Layer 8 of a small transformer language model trained on English Wikipedia (12 layers, counted from 0, width 96).
A neuron's activation on a vector x is GELU(weights . x + bias), where the dot is the dot product.
The model reads these tokens: " all" " off" "sh" "ore" " produced" " mod" "els" " in" " " "2" "0" "0" "7" " to"

The vector x that enters this layer's MLP at each token. A number n stands for (n - 128) times 0.033.
0 " all": 136, 117, 154, 151, 173, 137, 217, 137, 145, 126, 87, 144, 98, 141, 159, 116, 148, 158, 112, 126, 106, 113, 144, 111, 116, 127, 177, 104, 164, 108, 105, 167, 105, 134, 152, 113, 127, 134, 150, 118, 162, 126, 140, 138, 97, 105, 118, 140, 118, 108, 133, 169, 135, 118, 155, 145, 124, 104, 147, 114, 105, 136, 80, 126, 138, 108, 115, 127, 116, 141, 131, 136, 125, 139, 140, 138, 105, 80, 157, 10, 127, 116, 160, 114, 124, 145, 101, 96, 171, 102, 159, 123, 119, 101, 121, 116
1 " off": 136, 110, 160, 149, 164, 126, 211, 141, 119, 125, 88, 143, 81, 141, 165, 114, 139, 157, 110, 106, 115, 120, 147, 103, 105, 126, 178, 103, 178, 111, 99, 168, 110, 135, 161, 117, 127, 133, 153, 121, 168, 133, 148, 118, 110, 107, 116, 144, 121, 107, 124, 163, 128, 104, 162, 145, 130, 116, 144, 105, 118, 138, 73, 130, 142, 114, 124, 133, 103, 148, 127, 138, 145, 141, 139, 139, 109, 81, 160, 11, 141, 132, 159, 103, 120, 104, 106, 115, 163, 111, 163, 104, 109, 119, 123, 124
2 "sh": 102, 107, 115, 136, 146, 123, 156, 137, 155, 163, 110, 117, 104, 179, 111, 80, 125, 122, 163, 114, 162, 121, 154, 117, 133, 117, 222, 92, 187, 114, 140, 86, 134, 139, 144, 102, 135, 132, 123, 136, 172, 165, 154, 128, 137, 111, 145, 149, 96, 60, 106, 135, 132, 128, 154, 155, 147, 123, 148, 116, 91, 111, 142, 132, 131, 109, 94, 117, 110, 152, 140, 161, 108, 122, 168, 132, 128, 67, 136, 48, 126, 129, 173, 81, 133, 115, 59, 118, 176, 130, 172, 132, 102, 121, 115, 122
3 "ore": 130, 140, 178, 114, 154, 130, 198, 121, 131, 129, 93, 97, 85, 125, 166, 132, 118, 133, 123, 127, 146, 163, 156, 139, 110, 152, 150, 116, 174, 108, 149, 112, 154, 152, 111, 123, 152, 140, 114, 132, 163, 151, 158, 119, 92, 107, 109, 140, 150, 95, 133, 151, 139, 121, 165, 166, 130, 53, 134, 115, 64, 149, 109, 164, 121, 106, 101, 144, 97, 133, 86, 134, 112, 156, 130, 113, 80, 110, 171, 48, 151, 112, 96, 85, 87, 113, 110, 125, 161, 151, 137, 105, 118, 135, 172, 166
4 " produced": 137, 113, 153, 141, 164, 136, 218, 143, 141, 136, 84, 139, 96, 140, 155, 120, 140, 146, 107, 114, 133, 133, 145, 109, 135, 127, 183, 114, 169, 92, 87, 175, 102, 135, 147, 115, 129, 148, 145, 122, 156, 122, 123, 121, 95, 114, 121, 162, 106, 102, 125, 163, 141, 106, 165, 160, 149, 114, 154, 106, 114, 148, 90, 134, 144, 96, 133, 128, 99, 137, 137, 123, 126, 131, 137, 123, 116, 101, 162, 8, 139, 103, 141, 118, 121, 121, 113, 95, 155, 114, 143, 117, 131, 96, 117, 120
5 " mod": 146, 118, 129, 144, 133, 108, 164, 159, 151, 132, 85, 129, 94, 145, 150, 103, 144, 134, 92, 120, 120, 136, 170, 108, 112, 113, 215, 115, 136, 106, 125, 160, 82, 166, 107, 119, 132, 147, 138, 117, 164, 78, 122, 143, 107, 103, 147, 163, 103, 94, 129, 162, 155, 102, 177, 154, 114, 133, 106, 119, 134, 160, 128, 128, 155, 87, 101, 169, 102, 140, 109, 153, 122, 148, 130, 110, 135, 96, 180, 21, 155, 101, 139, 131, 109, 99, 103, 96, 183, 129, 129, 138, 177, 118, 120, 120
6 "els": 132, 129, 143, 132, 159, 129, 191, 109, 165, 141, 93, 154, 86, 138, 158, 126, 134, 152, 130, 107, 137, 124, 162, 130, 121, 144, 160, 124, 137, 106, 136, 152, 135, 140, 139, 121, 146, 132, 102, 101, 162, 99, 133, 145, 91, 108, 112, 152, 136, 106, 107, 142, 163, 127, 166, 179, 130, 128, 162, 102, 78, 153, 98, 143, 122, 89, 129, 157, 101, 140, 139, 146, 115, 119, 176, 110, 96, 87, 199, 11, 124, 104, 150, 106, 94, 103, 82, 98, 153, 115, 143, 135, 139, 108, 121, 114
7 " in": 137, 114, 138, 150, 165, 123, 222, 145, 137, 135, 76, 146, 109, 136, 168, 116, 142, 153, 119, 117, 121, 138, 141, 124, 122, 119, 195, 120, 170, 103, 67, 159, 112, 139, 155, 118, 142, 143, 139, 130, 161, 113, 140, 124, 102, 110, 124, 146, 104, 105, 119, 166, 134, 110, 149, 136, 148, 114, 160, 111, 121, 156, 83, 128, 128, 104, 111, 137, 90, 133, 142, 124, 115, 131, 136, 129, 108, 97, 158, 24, 140, 123, 141, 110, 114, 135, 112, 97, 157, 113, 150, 102, 124, 108, 109, 126
8 " ": 127, 114, 127, 177, 182, 151, 189, 160, 173, 134, 67, 151, 122, 165, 110, 107, 190, 119, 124, 150, 139, 145, 121, 134, 141, 129, 149, 106, 155, 122, 89, 121, 106, 156, 129, 97, 156, 106, 124, 126, 177, 143, 125, 109, 126, 110, 140, 140, 109, 111, 81, 148, 149, 90, 159, 155, 111, 99, 108, 101, 148, 175, 69, 131, 143, 128, 95, 139, 74, 164, 156, 120, 105, 133, 105, 117, 124, 82, 180, 81, 129, 106, 137, 91, 131, 119, 112, 85, 151, 106, 162, 143, 137, 132, 102, 129
9 "2": 117, 113, 130, 179, 161, 175, 185, 144, 148, 168, 130, 134, 118, 148, 92, 109, 148, 153, 98, 133, 155, 134, 162, 125, 133, 153, 165, 119, 121, 110, 84, 114, 93, 170, 137, 133, 149, 134, 136, 134, 175, 121, 132, 132, 100, 66, 159, 131, 117, 128, 89, 143, 155, 103, 141, 157, 147, 147, 121, 125, 164, 108, 73, 149, 130, 139, 90, 184, 91, 142, 150, 80, 106, 129, 114, 135, 99, 44, 141, 102, 112, 105, 122, 117, 135, 98, 73, 89, 139, 169, 128, 145, 119, 97, 140, 127
10 "0": 157, 141, 152, 164, 148, 148, 158, 125, 124, 170, 87, 137, 117, 109, 133, 94, 142, 148, 79, 138, 165, 139, 154, 155, 141, 140, 169, 130, 166, 93, 132, 125, 119, 190, 106, 164, 156, 138, 131, 83, 145, 128, 127, 137, 114, 78, 136, 142, 97, 107, 91, 130, 158, 50, 135, 169, 129, 102, 109, 113, 115, 116, 76, 158, 128, 142, 102, 143, 116, 118, 178, 101, 126, 85, 86, 125, 141, 57, 126, 97, 137, 80, 150, 84, 128, 131, 105, 134, 168, 162, 140, 145, 102, 150, 151, 164
11 "0": 143, 118, 129, 167, 146, 157, 177, 81, 131, 159, 107, 119, 103, 110, 126, 107, 133, 149, 89, 115, 135, 114, 156, 166, 114, 168, 180, 121, 175, 81, 151, 141, 118, 197, 129, 147, 172, 184, 119, 84, 167, 135, 129, 136, 138, 106, 147, 154, 118, 107, 98, 133, 148, 83, 119, 95, 159, 78, 93, 93, 146, 139, 92, 149, 156, 125, 84, 137, 103, 137, 149, 103, 124, 129, 87, 140, 142, 91, 136, 120, 146, 90, 96, 85, 137, 127, 98, 118, 163, 141, 132, 124, 90, 137, 129, 181
12 "7": 108, 100, 146, 138, 167, 128, 197, 128, 141, 150, 118, 112, 96, 142, 112, 96, 133, 180, 102, 133, 178, 158, 195, 151, 113, 138, 138, 131, 185, 96, 146, 132, 137, 148, 101, 154, 131, 171, 130, 141, 146, 127, 139, 134, 66, 126, 136, 121, 102, 117, 135, 124, 125, 87, 145, 132, 165, 62, 109, 105, 117, 140, 92, 123, 162, 93, 129, 151, 83, 178, 159, 89, 132, 155, 145, 130, 90, 106, 116, 80, 104, 105, 112, 84, 113, 148, 131, 88, 158, 121, 117, 151, 131, 115, 122, 173
13 " to": 157, 92, 129, 124, 155, 114, 225, 128, 129, 123, 85, 127, 107, 121, 130, 120, 137, 165, 113, 112, 134, 112, 129, 160, 110, 133, 200, 129, 153, 102, 56, 115, 128, 153, 121, 145, 130, 148, 130, 126, 179, 118, 127, 129, 91, 98, 138, 145, 136, 73, 123, 127, 125, 118, 146, 166, 154, 110, 173, 99, 100, 157, 101, 153, 145, 91, 126, 115, 133, 150, 134, 117, 96, 146, 109, 157, 145, 119, 161, 69, 133, 124, 132, 110, 129, 137, 119, 92, 150, 112, 127, 136, 128, 133, 95, 133

Each question shows the input weights of one neuron of the MLP. A number n stands for (n - 128) times 0.0079.

n7 (bias -0.193): 89, 101, 134, 126, 185, 143, 110, 149, 144, 128, 117, 125, 152, 127, 133, 128, 109, 129, 112, 124, 131, 101, 157, 124, 114, 112, 121, 108, 78, 139, 132, 127, 150, 88, 127, 114, 89, 111, 117, 133, 108, 100, 137, 124, 125, 152, 95, 145, 184, 117, 140, 131, 97, 87, 127, 145, 116, 94, 129, 144, 119, 123, 125, 99, 160, 126, 119, 117, 159, 122, 142, 193, 138, 101, 118, 110, 140, 149, 124, 100, 160, 119, 115, 140, 106, 107, 146, 142, 135, 156, 103, 119, 193, 125, 131, 114
On which token does it fire most? 5 " mod"

n87 (bias -0.060): 157, 100, 128, 129, 132, 136, 155, 115, 145, 129, 147, 123, 133, 133, 87, 132, 123, 170, 161, 114, 119, 138, 158, 124, 116, 89, 120, 124, 120, 145, 153, 149, 161, 125, 105, 146, 133, 114, 110, 167, 117, 121, 86, 159, 122, 114, 126, 129, 144, 136, 124, 125, 198, 99, 87, 126, 129, 126, 120, 87, 119, 123, 127, 168, 116, 127, 79, 106, 151, 130, 129, 135, 190, 74, 124, 102, 101, 122, 131, 142, 136, 125, 133, 110, 166, 168, 156, 121, 113, 152, 129, 109, 98, 148, 84, 131
On which three tokens does it fire most, strongest first? 10 "0", 11 "0", 12 "7"

n20 (bias -0.186): 121, 143, 91, 164, 153, 109, 127, 168, 117, 122, 116, 139, 126, 151, 143, 124, 110, 100, 160, 158, 141, 159, 51, 113, 144, 139, 47, 121, 88, 64, 141, 160, 80, 103, 111, 82, 187, 80, 148, 105, 116, 102, 172, 137, 117, 111, 140, 127, 138, 120, 107, 133, 86, 112, 165, 93, 109, 143, 168, 173, 110, 86, 131, 132, 106, 112, 70, 116, 139, 101, 129, 155, 94, 136, 168, 78, 161, 118, 145, 155, 47, 100, 88, 121, 139, 134, 114, 158, 119, 169, 90, 200, 78, 82, 131, 175
On which token does it fire most? 9 "2"

n91 (bias -0.220): 113, 128, 126, 83, 129, 110, 157, 109, 97, 144, 147, 135, 109, 132, 152, 89, 136, 117, 111, 198, 133, 111, 93, 112, 79, 122, 131, 150, 117, 128, 135, 109, 121, 149, 127, 110, 125, 145, 125, 166, 120, 95, 132, 98, 104, 142, 118, 146, 120, 110, 160, 127, 101, 90, 133, 134, 96, 93, 118, 143, 109, 80, 115, 143, 140, 117, 96, 151, 156, 115, 91, 79, 133, 129, 129, 124, 148, 163, 139, 163, 106, 147, 148, 119, 157, 145, 98, 136, 116, 153, 100, 154, 139, 127, 97, 101
On which token does it fire most? 13 " to"

n154 (bias -0.170): 141, 141, 130, 133, 162, 120, 120, 146, 176, 114, 153, 169, 109, 100, 123, 108, 183, 152, 108, 136, 107, 106, 107, 124, 111, 82, 135, 177, 117, 160, 117, 170, 107, 120, 110, 100, 97, 167, 153, 173, 113, 132, 182, 168, 181, 115, 68, 99, 141, 121, 148, 101, 145, 128, 118, 98, 146, 101, 152, 100, 159, 75, 92, 103, 150, 105, 157, 149, 151, 123, 117, 93, 68, 86, 156, 91, 145, 143, 142, 140, 126, 130, 137, 140, 124, 153, 154, 132, 107, 115, 125, 126, 87, 116, 173, 168
On which token does it fire most? 0 " all"

n381 (bias -0.227): 85, 103, 180, 111, 109, 168, 94, 106, 150, 91, 137, 141, 85, 103, 162, 163, 90, 136, 130, 145, 104, 147, 127, 125, 142, 133, 120, 129, 107, 102, 122, 119, 138, 120, 140, 170, 151, 152, 148, 95, 156, 93, 92, 133, 97, 181, 132, 108, 103, 157, 97, 94, 155, 143, 149, 140, 62, 106, 109, 140, 115, 144, 132, 146, 128, 149, 136, 119, 160, 140, 109, 151, 126, 119, 178, 152, 60, 149, 165, 112, 136, 143, 179, 142, 133, 133, 145, 125, 76, 111, 98, 134, 124, 144, 136, 130
On which token does it fire most, and how strongly? 6 "els", at about 1.8

n310 (bias -0.229): 192, 169, 99, 169, 100, 155, 134, 166, 125, 102, 89, 112, 107, 117, 115, 148, 141, 99, 124, 119, 123, 160, 150, 140, 132, 135, 164, 105, 125, 136, 219, 143, 116, 141, 154, 88, 96, 107, 109, 125, 149, 80, 148, 124, 138, 125, 112, 142, 130, 128, 124, 103, 164, 122, 120, 132, 134, 110, 100, 108, 99, 114, 145, 111, 127, 186, 163, 151, 87, 50, 106, 132, 104, 112, 130, 168, 132, 118, 126, 160, 100, 125, 149, 164, 120, 129, 114, 133, 138, 105, 111, 132, 161, 141, 144, 94
On which three tokens does it fire most, strongest first? 5 " mod", 10 "0", 6 "els"

n206 (bias -0.227): 146, 139, 157, 165, 101, 84, 107, 121, 115, 139, 100, 105, 133, 128, 105, 127, 106, 171, 149, 75, 104, 109, 139, 139, 92, 120, 141, 156, 162, 120, 135, 145, 104, 148, 155, 102, 172, 114, 135, 116, 115, 104, 131, 121, 94, 150, 107, 177, 132, 52, 155, 128, 117, 130, 99, 103, 121, 142, 104, 164, 118, 88, 132, 160, 127, 183, 128, 104, 133, 114, 120, 132, 137, 117, 131, 178, 134, 167, 107, 134, 113, 155, 105, 107, 132, 115, 115, 101, 119, 134, 119, 171, 94, 168, 122, 114
On which token does it fire most, and how strongly? 11 "0", at about 1.3

n294 (bias -0.123): 130, 121, 126, 134, 96, 155, 136, 108, 63, 130, 106, 141, 106, 82, 92, 143, 140, 124, 126, 141, 125, 117, 93, 89, 104, 144, 66, 127, 129, 155, 141, 160, 146, 176, 121, 120, 130, 129, 143, 106, 130, 150, 109, 100, 95, 141, 143, 100, 112, 149, 138, 170, 123, 81, 151, 145, 138, 153, 147, 132, 120, 119, 130, 106, 147, 135, 155, 105, 96, 124, 124, 148, 129, 143, 142, 106, 131, 144, 119, 105, 69, 111, 135, 132, 115, 146, 142, 93, 85, 100, 152, 111, 202, 111, 104, 99
On which token does it fire most? 4 " produced"

n355 (bias -0.100): 122, 153, 142, 123, 170, 138, 141, 86, 126, 97, 117, 124, 127, 118, 118, 100, 103, 115, 182, 131, 126, 123, 106, 119, 170, 158, 152, 122, 124, 95, 121, 124, 115, 103, 121, 146, 112, 133, 93, 144, 120, 136, 116, 167, 128, 168, 107, 197, 149, 109, 117, 158, 129, 101, 80, 161, 120, 232, 141, 92, 184, 144, 88, 130, 144, 165, 152, 114, 130, 136, 164, 93, 129, 93, 112, 129, 95, 135, 151, 111, 106, 183, 84, 137, 202, 130, 152, 148, 109, 127, 128, 152, 129, 112, 117, 154
On which three tokens does it fire most, strongest first? 9 "2", 4 " produced", 8 " "

n69 (bias -0.166): 178, 124, 116, 144, 156, 101, 136, 136, 69, 121, 147, 149, 98, 162, 129, 123, 81, 106, 147, 151, 126, 133, 110, 112, 111, 101, 120, 138, 107, 89, 139, 113, 117, 126, 170, 138, 163, 108, 83, 63, 134, 127, 153, 81, 82, 121, 130, 106, 161, 117, 133, 149, 129, 130, 129, 157, 152, 156, 136, 146, 156, 111, 123, 142, 117, 120, 121, 152, 150, 110, 132, 105, 126, 96, 154, 175, 115, 88, 104, 159, 176, 79, 126, 156, 156, 119, 147, 103, 139, 152, 100, 115, 92, 126, 126, 124
On which token does it fire most? 9 "2"

n273 (bias -0.157): 120, 82, 156, 138, 144, 151, 119, 149, 69, 88, 97, 108, 129, 104, 133, 152, 158, 136, 107, 116, 118, 176, 138, 162, 147, 174, 94, 79, 156, 147, 123, 151, 107, 101, 98, 133, 145, 98, 194, 141, 124, 135, 133, 140, 112, 108, 119, 132, 114, 160, 130, 84, 113, 109, 135, 146, 121, 131, 152, 138, 157, 92, 154, 158, 115, 126, 64, 117, 160, 104, 114, 95, 133, 127, 137, 142, 94, 154, 180, 122, 102, 155, 163, 143, 130, 116, 150, 141, 160, 124, 111, 162, 105, 103, 111, 118
On which token does it fire most? 1 " off"

n268 (bias -0.132): 143, 148, 119, 127, 143, 142, 126, 136, 166, 124, 121, 112, 146, 147, 81, 164, 67, 71, 133, 127, 121, 77, 140, 107, 108, 158, 137, 95, 132, 124, 147, 150, 143, 196, 156, 161, 134, 128, 159, 170, 128, 149, 156, 151, 147, 152, 120, 131, 167, 112, 153, 94, 132, 97, 140, 136, 80, 130, 124, 106, 137, 92, 139, 147, 118, 124, 115, 134, 122, 161, 97, 134, 96, 83, 128, 114, 103, 104, 102, 116, 164, 112, 100, 174, 116, 123, 139, 145, 89, 115, 146, 179, 121, 111, 76, 113
On which three tokens does it fire most, strongest first? 2 "sh", 9 "2", 11 "0"

n296 (bias -0.082): 146, 84, 89, 114, 151, 159, 161, 180, 85, 140, 163, 113, 151, 80, 157, 118, 131, 108, 134, 75, 106, 147, 124, 118, 96, 127, 150, 125, 131, 106, 115, 168, 139, 113, 184, 167, 140, 113, 158, 140, 66, 149, 129, 137, 121, 101, 121, 123, 103, 115, 79, 78, 155, 132, 86, 141, 138, 161, 155, 66, 157, 139, 144, 116, 99, 97, 153, 132, 88, 84, 133, 128, 134, 98, 126, 101, 151, 131, 104, 171, 110, 161, 195, 167, 131, 90, 138, 158, 131, 98, 149, 127, 139, 151, 147, 107
On which token does it fire most? 7 " in"

n218 (bias -0.142): 142, 117, 100, 132, 131, 152, 149, 85, 157, 104, 155, 139, 143, 97, 109, 161, 123, 194, 78, 76, 98, 48, 140, 127, 156, 143, 95, 84, 114, 123, 140, 104, 123, 152, 84, 121, 132, 126, 121, 118, 95, 122, 150, 164, 107, 143, 134, 144, 81, 144, 135, 141, 126, 164, 90, 130, 122, 112, 175, 102, 126, 98, 80, 122, 134, 138, 155, 132, 151, 123, 134, 157, 158, 122, 95, 156, 131, 149, 185, 134, 141, 153, 148, 126, 123, 123, 130, 145, 106, 173, 176, 124, 149, 98, 133, 90
On which three tokens does it fire most, strongest first? 6 "els", 0 " all", 13 " to"

n378 (bias -0.202): 113, 111, 108, 116, 111, 123, 122, 129, 131, 84, 197, 109, 83, 111, 78, 135, 145, 120, 126, 121, 88, 94, 169, 127, 127, 162, 162, 127, 125, 163, 102, 147, 161, 133, 167, 90, 111, 96, 151, 84, 71, 143, 173, 98, 76, 109, 130, 165, 136, 143, 146, 168, 123, 150, 136, 116, 119, 115, 155, 96, 130, 116, 120, 145, 121, 150, 112, 92, 192, 121, 117, 109, 128, 116, 139, 145, 145, 85, 134, 130, 104, 139, 118, 123, 133, 131, 130, 133, 176, 104, 127, 132, 137, 147, 110, 130
Its two highest activations, in order, are on tokens 0 " all", 1 " off"

n133 (bias -0.219): 131, 128, 156, 138, 126, 132, 144, 136, 117, 108, 110, 126, 112, 129, 94, 115, 135, 148, 129, 156, 97, 93, 98, 130, 134, 101, 139, 174, 159, 110, 86, 127, 123, 56, 148, 105, 115, 123, 169, 92, 126, 111, 173, 100, 120, 171, 119, 129, 121, 154, 143, 154, 108, 145, 146, 114, 89, 120, 124, 122, 155, 127, 117, 76, 144, 127, 148, 112, 169, 130, 136, 95, 143, 117, 124, 192, 127, 175, 138, 117, 88, 155, 112, 109, 117, 154, 124, 159, 108, 87, 88, 125, 162, 74, 106, 137
On which token does it fire most? 0 " all"

n328 (bias -0.142): 156, 159, 96, 138, 128, 82, 86, 102, 98, 82, 90, 105, 112, 91, 157, 116, 120, 112, 133, 111, 167, 118, 147, 84, 132, 143, 109, 169, 133, 123, 157, 134, 110, 141, 129, 170, 163, 124, 109, 102, 157, 113, 145, 142, 88, 158, 118, 120, 108, 145, 72, 132, 135, 89, 163, 139, 118, 155, 129, 96, 103, 147, 145, 129, 137, 178, 132, 135, 102, 105, 133, 158, 103, 118, 171, 136, 76, 161, 151, 127, 124, 156, 99, 160, 113, 135, 141, 139, 137, 122, 97, 138, 165, 111, 113, 132
On which three tokens does it fire most, strongest first? 6 "els", 5 " mod", 3 "ore"

n159 (bias -0.085): 95, 126, 123, 115, 108, 116, 145, 107, 134, 130, 139, 106, 110, 98, 115, 115, 114, 153, 109, 138, 115, 87, 119, 106, 132, 161, 132, 132, 139, 113, 140, 157, 104, 172, 156, 155, 127, 127, 113, 182, 101, 97, 151, 133, 121, 142, 128, 171, 127, 101, 150, 135, 135, 102, 122, 148, 143, 97, 150, 141, 142, 155, 136, 120, 135, 129, 100, 113, 169, 103, 126, 188, 87, 105, 120, 107, 156, 167, 96, 125, 131, 136, 159, 94, 198, 136, 153, 129, 99, 123, 143, 128, 90, 91, 114, 132
Its two highest activations, in order, are on tokens 11 "0", 13 " to"

n326 (bias -0.201): 105, 97, 130, 83, 144, 108, 130, 134, 159, 141, 96, 114, 115, 103, 119, 122, 125, 170, 114, 116, 93, 149, 144, 175, 100, 160, 111, 104, 92, 126, 120, 149, 64, 114, 157, 125, 176, 116, 142, 142, 122, 185, 137, 126, 150, 148, 150, 94, 142, 147, 96, 136, 73, 153, 98, 81, 127, 120, 109, 111, 117, 98, 139, 88, 115, 85, 100, 189, 131, 127, 110, 112, 133, 111, 127, 137, 156, 137, 143, 138, 113, 143, 83, 159, 131, 148, 117, 115, 115, 94, 98, 175, 111, 120, 169, 136
On which token does it fire most, and how strongly? 11 "0", at about 0.58

n238 (bias -0.268): 114, 191, 115, 150, 95, 95, 75, 155, 105, 127, 96, 135, 147, 131, 128, 163, 137, 127, 151, 116, 141, 115, 174, 84, 92, 161, 127, 116, 142, 146, 156, 136, 77, 153, 114, 135, 144, 109, 102, 143, 142, 134, 166, 145, 127, 173, 102, 132, 91, 110, 174, 126, 99, 155, 152, 113, 110, 112, 160, 145, 148, 145, 174, 115, 112, 88, 118, 113, 120, 160, 152, 140, 115, 155, 93, 150, 115, 80, 156, 113, 165, 120, 116, 115, 136, 123, 103, 170, 128, 123, 129, 124, 135, 152, 152, 126
On which token does it fire most? 5 " mod"

n102 (bias -0.192): 154, 78, 142, 119, 84, 127, 115, 113, 140, 92, 144, 98, 134, 59, 113, 146, 140, 138, 130, 169, 154, 106, 157, 159, 155, 172, 139, 166, 143, 117, 123, 153, 90, 92, 164, 160, 131, 139, 151, 109, 147, 99, 147, 145, 107, 117, 170, 139, 112, 115, 133, 119, 117, 95, 181, 140, 154, 122, 143, 113, 117, 118, 176, 126, 112, 122, 126, 105, 124, 137, 150, 120, 132, 119, 103, 147, 154, 108, 130, 119, 81, 151, 113, 162, 118, 162, 150, 114, 107, 134, 81, 88, 65, 82, 133, 98
On which token does it fire most, and how strongly? 13 " to", at about 2.1

n51 (bias -0.219): 149, 80, 131, 133, 173, 109, 100, 167, 106, 95, 100, 103, 131, 109, 116, 130, 130, 127, 198, 134, 123, 134, 100, 106, 187, 95, 91, 130, 146, 141, 137, 174, 92, 148, 166, 192, 109, 139, 116, 111, 120, 89, 136, 141, 98, 153, 95, 139, 106, 102, 154, 123, 114, 125, 135, 89, 142, 138, 133, 130, 167, 148, 90, 102, 124, 135, 109, 107, 132, 164, 145, 124, 106, 123, 132, 139, 134, 155, 70, 113, 138, 87, 136, 133, 168, 123, 151, 109, 163, 113, 147, 139, 147, 127, 149, 117
On which token does it fire most? 4 " produced"

n334 (bias -0.180): 163, 132, 148, 122, 121, 138, 143, 96, 125, 149, 140, 154, 76, 132, 114, 104, 119, 126, 160, 136, 96, 115, 135, 107, 123, 116, 114, 97, 123, 132, 122, 147, 161, 120, 129, 125, 176, 137, 183, 103, 111, 103, 140, 108, 104, 76, 125, 163, 111, 163, 168, 72, 126, 176, 101, 128, 101, 135, 143, 109, 189, 94, 112, 153, 98, 166, 140, 131, 129, 107, 111, 66, 115, 116, 96, 131, 163, 146, 95, 122, 160, 118, 99, 91, 119, 103, 139, 100, 180, 89, 115, 145, 142, 93, 146, 138
On which token does it fire most? 11 "0"

n129 (bias -0.226): 114, 130, 179, 126, 102, 140, 129, 161, 143, 115, 99, 107, 136, 96, 125, 149, 89, 137, 173, 104, 103, 114, 114, 126, 167, 93, 136, 110, 167, 162, 105, 134, 81, 96, 164, 121, 139, 83, 156, 120, 113, 72, 138, 106, 159, 143, 110, 130, 105, 198, 188, 142, 115, 122, 136, 114, 160, 114, 145, 147, 125, 145, 137, 134, 108, 126, 158, 104, 145, 116, 158, 136, 152, 106, 92, 130, 111, 99, 91, 116, 158, 97, 133, 138, 161, 87, 145, 127, 176, 87, 112, 82, 105, 99, 136, 179
On which token does it fire most? 1 " off"

n280 (bias -0.275): 153, 174, 85, 124, 153, 130, 135, 141, 140, 123, 85, 144, 139, 122, 95, 129, 152, 130, 118, 86, 150, 114, 132, 123, 132, 136, 117, 79, 150, 120, 161, 144, 152, 137, 174, 129, 92, 87, 147, 92, 148, 128, 124, 94, 151, 134, 120, 119, 122, 129, 102, 157, 57, 136, 121, 141, 97, 125, 157, 117, 123, 109, 127, 160, 143, 103, 131, 148, 120, 105, 128, 135, 170, 116, 113, 123, 122, 88, 145, 110, 174, 133, 143, 168, 141, 162, 139, 162, 117, 132, 123, 109, 108, 104, 151, 161
On which token does it fire most, and how strongly? 1 " off", at about 2.4

n192 (bias -0.223): 119, 125, 156, 158, 113, 131, 104, 127, 125, 117, 74, 126, 123, 128, 81, 148, 158, 122, 171, 118, 105, 110, 133, 110, 151, 128, 124, 102, 103, 164, 117, 104, 92, 116, 152, 75, 126, 137, 133, 136, 169, 113, 90, 88, 136, 149, 165, 145, 128, 100, 147, 144, 138, 157, 79, 71, 129, 139, 112, 174, 127, 118, 160, 119, 142, 148, 105, 131, 136, 122, 122, 125, 146, 124, 109, 141, 118, 129, 178, 115, 116, 103, 113, 146, 116, 154, 149, 138, 156, 123, 148, 118, 91, 112, 142, 158
On which token does it fire most? 8 " "

n141 (bias -0.146): 145, 145, 139, 127, 83, 134, 113, 119, 125, 140, 79, 136, 160, 117, 95, 88, 169, 82, 126, 94, 128, 169, 141, 151, 151, 153, 112, 92, 99, 127, 121, 120, 87, 123, 111, 84, 145, 94, 125, 124, 140, 127, 81, 132, 133, 80, 123, 177, 126, 150, 133, 141, 133, 147, 128, 111, 127, 163, 97, 103, 175, 106, 93, 150, 124, 151, 175, 127, 149, 106, 90, 107, 115, 90, 96, 161, 96, 145, 118, 144, 176, 122, 102, 123, 114, 151, 135, 116, 102, 125, 77, 172, 147, 126, 128, 134
On which token does it fire most? 9 "2"

n223 (bias -0.141): 125, 93, 136, 160, 113, 132, 93, 135, 115, 114, 158, 139, 114, 153, 165, 104, 105, 160, 131, 138, 132, 123, 138, 102, 165, 111, 141, 148, 158, 121, 110, 161, 101, 93, 140, 126, 113, 113, 102, 140, 129, 130, 93, 124, 100, 163, 115, 132, 120, 123, 131, 151, 126, 133, 106, 131, 123, 185, 170, 164, 164, 132, 113, 91, 150, 163, 156, 92, 114, 103, 115, 174, 149, 130, 119, 127, 148, 152, 152, 106, 150, 109, 106, 152, 132, 117, 142, 80, 132, 111, 103, 138, 129, 129, 108, 130
On which token does it fire most, and how strongly? 4 " produced", at about 1.6

n171 (bias -0.066): 112, 116, 89, 138, 150, 83, 185, 173, 135, 131, 115, 158, 114, 151, 119, 130, 163, 131, 127, 110, 143, 151, 100, 133, 87, 135, 113, 123, 86, 160, 105, 122, 113, 133, 117, 132, 149, 121, 167, 137, 91, 132, 143, 140, 107, 151, 129, 168, 137, 141, 133, 123, 117, 133, 110, 98, 131, 144, 127, 109, 190, 111, 118, 123, 133, 103, 162, 144, 137, 124, 156, 130, 104, 132, 134, 139, 144, 138, 165, 157, 117, 129, 134, 161, 128, 133, 144, 103, 115, 169, 123, 161, 109, 130, 169, 135
On which token does it fire most, and how strongly? 9 "2", at about 1.6

n174 (bias -0.180): 159, 103, 100, 115, 118, 102, 104, 151, 172, 126, 120, 123, 154, 101, 119, 164, 123, 160, 95, 122, 132, 83, 153, 113, 147, 114, 150, 144, 126, 141, 119, 126, 107, 135, 107, 171, 174, 106, 128, 148, 110, 169, 156, 154, 114, 134, 83, 147, 175, 136, 166, 156, 152, 143, 178, 87, 144, 131, 131, 137, 106, 104, 165, 78, 121, 94, 124, 106, 118, 93, 165, 113, 111, 111, 115, 133, 141, 176, 138, 133, 126, 109, 155, 183, 96, 117, 87, 91, 125, 105, 92, 123, 97, 134, 131, 133
On which token does it fire most, and how strongly? 13 " to", at about 0.14

n343 (bias -0.158): 149, 136, 124, 114, 117, 145, 105, 118, 90, 178, 112, 121, 99, 100, 105, 128, 112, 143, 121, 72, 109, 131, 174, 113, 127, 95, 132, 143, 145, 130, 176, 172, 173, 112, 154, 135, 159, 142, 181, 122, 164, 158, 130, 135, 79, 133, 141, 142, 110, 98, 87, 112, 97, 108, 126, 150, 104, 177, 120, 114, 169, 142, 91, 108, 135, 169, 154, 148, 146, 86, 127, 123, 144, 131, 90, 118, 135, 158, 127, 154, 160, 114, 116, 113, 149, 103, 70, 137, 143, 133, 118, 123, 119, 102, 100, 97
On which three tokens does it fire most, strongest first? 11 "0", 10 "0", 9 "2"